Layer 3 of a small transformer language model trained on English Wikipedia (9 layers, counted from 0, width 64).
Take only the direct path to the model's output, skipping the later layers: a vector added to the residual stream pushes a token's score in proportion to its dot product with that token's output vector.

Output vectors of the tokens that the questions are about. A number n stands for (n - 500) times 0.003.
"iv": 519,622,412,716,681,447,418,338,197,547,367,354,480,340,570,312,418,508,235,553,446,708,411,420,486,283,311,402,672,519,629,485,404,309,397,537,500,427,565,632,328,616,548,174,581,406,394,399,579,403,239,420,427,234,532,341,431,724,519,507,496,339,766,262
"so": 685,528,275,396,55,753,581,699,526,346,66,239,618,459,500,122,580,606,494,587,517,622,387,241,641,572,207,233,535,494,342,545,422,359,451,705,359,615,273,603,445,825,562,65,51,811,190,725,549,356,447,670,457,356,575,475,469,609,495,496,355,444,360,514
"es": 604,432,592,409,342,585,379,338,764,369,210,436,440,457,588,672,400,310,273,698,453,678,419,467,424,577,500,348,473,529,631,342,409,397,258,364,679,257,590,510,289,580,648,631,532,465,578,444,458,556,432,446,656,667,535,424,440,545,728,381,599,700,496,451
"===": 684,561,344,736,527,529,386,957,372,677,361,699,732,500,603,663,386,350,251,607,543,598,514,472,435,679,524,31,394,556,427,482,624,747,667,646,515,616,572,520,224,489,494,384,505,778,342,403,581,621,515,521,341,562,910,388,643,814,737,205,228,563,376,660
"as": 367,729,580,516,712,581,637,427,385,644,178,614,470,470,314,496,531,467,422,440,349,570,423,453,326,778,599,716,484,599,617,483,635,589,576,404,518,253,470,548,412,375,488,504,544,605,517,672,479,491,417,645,581,384,284,460,663,496,531,330,500,235,377,418
"and": 243,408,484,418,522,364,525,483,519,736,187,263,430,435,706,319,450,588,406,449,287,452,741,491,305,616,536,413,342,436,570,490,647,553,637,314,677,434,559,583,662,454,477,580,426,328,648,500,623,303,389,791,453,370,600,519,410,434,554,371,141,406,346,365
"op": 579,219,390,823,505,582,436,418,773,778,223,436,459,421,571,445,440,653,525,424,400,719,660,482,327,812,318,415,405,162,526,261,451,567,611,635,625,335,467,581,433,524,290,448,394,451,529,742,541,315,517,442,480,491,253,688,504,444,549,655,520,352,453,458
"@": 465,209,404,493,393,531,454,894,550,569,423,431,743,353,459,449,556,526,472,700,491,618,650,408,312,527,442,157,496,286,471,733,612,437,677,678,556,694,420,288,393,641,386,339,439,435,389,741,507,312,629,504,450,451,722,665,504,670,468,371,565,435,500,775
"l": 184,589,417,472,504,455,650,348,628,532,237,572,654,560,790,348,701,273,578,564,496,395,316,318,642,515,577,409,325,562,548,528,410,624,621,380,620,416,545,661,401,437,627,582,572,633,549,714,429,500,488,671,134,606,403,600,553,432,423,497,511,290,425,429
" that": 547,438,530,479,384,552,360,301,471,668,612,427,622,463,619,393,461,414,261,621,590,646,503,561,260,401,412,578,587,564,252,576,538,538,742,419,630,592,366,546,303,512,608,351,565,620,558,629,502,354,787,624,431,528,460,440,665,593,455,356,438,453,402,597
"\n\n": 514,728,538,685,257,500,370,690,727,500,667,483,421,463,496,249,221,578,316,237,568,520,369,602,734,602,539,323,375,416,413,571,640,445,664,565,303,299,421,468,338,608,605,310,374,389,641,567,478,404,403,592,450,639,347,325,607,456,493,396,576,564,294,567
"et": 400,609,500,270,412,664,543,371,570,221,235,482,426,473,437,605,450,527,410,639,819,436,433,497,603,705,330,588,481,413,600,383,640,337,463,380,384,500,497,444,564,268,551,635,559,862,331,486,532,547,596,336,607,622,719,546,677,616,796,539,637,194,500,526

Each question shows what one neuron of this layer's MLP adds at an activation of 1. A number n stands for (n - 500) times 0.0034.

n1: 599,685,502,396,561,526,509,428,529,414,288,429,584,342,469,380,571,618,527,351,597,539,493,535,402,576,479,556,487,629,598,621,439,494,535,464,402,520,483,418,422,473,559,435,593,528,364,432,581,449,482,502,419,563,410,460,480,507,517,430,455,514,411,552
Pushed up most: "so"

n162: 475,509,619,453,720,481,634,593,588,483,358,500,613,378,516,422,515,545,537,587,569,367,557,649,500,530,672,559,495,447,598,476,418,593,587,593,551,483,592,436,525,538,607,555,375,430,537,406,689,633,576,518,493,542,548,493,423,599,454,412,392,462,435,562
Which two tokens does it push up most, strongest first? "and", "==="

n109: 497,529,521,529,360,341,494,477,440,531,578,486,410,494,619,558,404,547,480,449,685,352,518,376,355,487,548,506,399,454,447,546,520,589,410,548,445,531,415,636,604,614,637,687,568,442,582,583,410,394,483,590,477,499,626,563,435,621,488,682,430,557,378,631
Pushed up most: "and"

n110: 470,455,516,430,530,355,502,590,609,521,649,553,493,436,625,259,641,569,581,386,591,476,417,684,461,554,398,575,609,491,589,443,314,449,754,651,457,565,446,509,540,541,525,443,449,411,547,425,411,612,462,642,421,341,529,610,433,439,439,588,584,549,500,621
Which two tokens does it push up most, strongest first? "\n\n", "@"

n93: 515,518,604,377,565,522,394,508,450,514,339,505,310,457,289,486,574,468,495,448,401,495,439,682,529,509,525,509,590,341,592,418,375,596,544,600,425,503,504,515,520,485,521,481,386,633,451,472,368,420,483,423,436,565,521,704,586,493,562,499,442,518,584,509
Which of these tokens does it push down most? " that"

n85: 677,555,611,379,543,441,530,523,484,632,606,479,484,479,548,430,639,516,440,550,391,586,511,699,422,344,432,466,430,583,341,554,440,346,443,473,540,407,446,484,414,367,502,375,614,478,453,535,574,612,458,605,613,490,513,429,517,499,415,602,590,481,406,597
Which three tokens does it push up most, strongest first? " that", "iv", "\n\n"

n125: 490,578,503,530,417,607,346,462,491,610,454,388,406,525,471,539,401,457,484,344,450,618,448,540,447,317,491,469,437,388,453,372,543,603,392,498,605,493,567,331,454,596,491,560,379,544,359,518,513,632,511,327,483,346,421,437,489,402,388,465,441,492,427,492
Which of these tokens does it push down most? "l"

n135: 418,546,465,512,533,409,498,549,645,491,482,396,498,397,349,491,683,451,423,542,320,479,408,686,507,403,532,597,553,607,713,335,458,629,445,570,439,461,354,549,541,483,364,517,497,483,486,667,407,533,468,663,498,525,469,485,607,418,597,470,547,557,492,499
Which of these tokens does it push down most? "==="

n180: 476,577,474,472,586,542,617,582,554,503,433,487,675,564,576,417,478,397,464,363,694,465,408,578,563,535,632,487,428,578,288,577,469,492,514,467,625,603,393,429,538,512,535,312,589,317,528,597,426,346,608,489,471,516,587,559,305,466,438,457,498,515,513,371
Pushed up most: "l"

n64: 570,394,615,630,377,361,465,429,568,575,428,537,437,461,518,391,539,563,354,593,464,613,440,377,532,348,478,466,587,533,664,466,538,379,559,557,524,557,520,395,556,613,499,550,460,472,571,456,540,611,465,568,365,399,704,533,473,535,510,506,693,497,477,319
Which of these tokens does it push down most? "as"

n11: 316,537,411,581,413,656,488,428,541,525,306,399,309,321,498,561,549,521,408,550,513,530,422,425,638,592,453,462,466,460,413,597,447,529,464,514,466,530,489,500,619,463,473,409,417,405,367,464,622,517,501,482,510,453,626,591,486,466,515,494,464,504,405,538
Which of these tokens does it push down most? " that"

n140: 579,461,593,467,278,529,545,482,490,381,638,516,664,526,406,303,482,507,366,528,541,726,611,683,418,379,467,466,493,438,521,638,449,382,449,450,564,642,357,427,437,520,504,498,690,514,523,487,507,307,512,398,561,440,461,559,540,324,446,578,465,626,532,340
Which two tokens does it push up most, strongest first? " that", "@"

n10: 584,496,492,405,435,524,348,510,520,388,374,425,425,434,401,679,469,479,302,350,545,497,567,537,659,426,620,508,469,402,679,406,471,463,489,406,520,373,420,319,498,405,403,432,666,489,409,458,516,559,501,475,593,408,673,356,502,488,451,504,725,318,500,451
Which two tokens does it push up most, strongest first? "et", "es"

n121: 551,524,475,466,378,490,625,443,507,435,780,473,440,838,534,589,535,625,686,403,547,571,533,441,460,545,379,536,504,400,472,493,508,443,519,559,615,494,428,420,410,475,497,461,487,435,510,520,467,536,548,523,656,490,472,383,528,390,547,395,413,476,356,505
Pushed up most: "\n\n"

n2: 421,474,374,500,593,600,613,468,573,455,556,467,588,483,497,637,452,419,554,378,560,455,520,687,666,396,476,621,330,521,512,476,526,528,496,632,519,564,639,456,488,513,510,592,576,436,360,619,711,588,442,451,521,558,482,535,255,627,530,573,524,347,353,508
Which two tokens does it push up most, strongest first? "et", "l"

n22: 588,501,563,466,584,509,377,608,480,434,385,586,511,340,421,571,565,516,527,463,583,407,445,447,394,400,614,520,585,409,264,515,545,451,616,422,467,535,520,538,723,556,506,384,595,426,502,423,554,312,477,625,469,518,536,383,466,529,489,564,636,540,413,569
Pushed up most: "@"

n139: 528,642,571,593,358,553,574,421,459,591,501,576,619,367,479,363,555,564,628,367,570,401,493,491,484,558,469,463,510,475,285,381,465,536,531,510,454,518,682,514,620,447,528,487,402,248,681,484,544,440,535,615,415,364,549,494,379,291,551,409,484,522,570,505
Which of these tokens does it push down most? "et"

n151: 512,590,470,593,396,461,454,508,541,523,601,561,478,655,546,562,438,609,514,608,526,556,485,628,515,373,567,407,447,509,476,368,560,514,483,444,582,372,591,525,500,479,415,526,770,456,348,516,340,352,550,584,319,391,317,358,561,568,531,444,390,513,529,502
Which of these tokens does it push down most? "so"

n174: 678,473,503,447,393,572,367,406,415,508,413,427,431,399,297,474,531,623,442,496,562,386,583,366,562,487,550,503,580,458,548,454,560,577,454,345,442,537,375,443,523,565,649,664,403,467,449,552,580,314,469,481,585,568,596,527,469,554,595,523,483,584,370,624
Which three tokens does it push up most, strongest first? "so", "et", "es"

n42: 480,472,401,490,396,482,553,564,400,554,451,593,572,525,645,650,493,599,369,384,426,470,494,581,498,663,522,426,627,493,644,517,446,560,513,635,643,676,456,606,466,290,552,507,552,579,484,572,379,391,459,461,407,414,587,553,526,541,567,540,704,526,391,421
Pushed up most: "==="

n29: 455,431,365,488,438,351,598,360,375,554,363,323,471,439,617,581,455,360,407,612,705,412,475,286,581,638,499,604,492,546,544,508,502,446,560,393,565,561,493,592,621,528,504,482,381,455,310,435,485,519,419,517,331,560,580,549,530,424,455,630,504,531,326,495
Pushed up most: "l"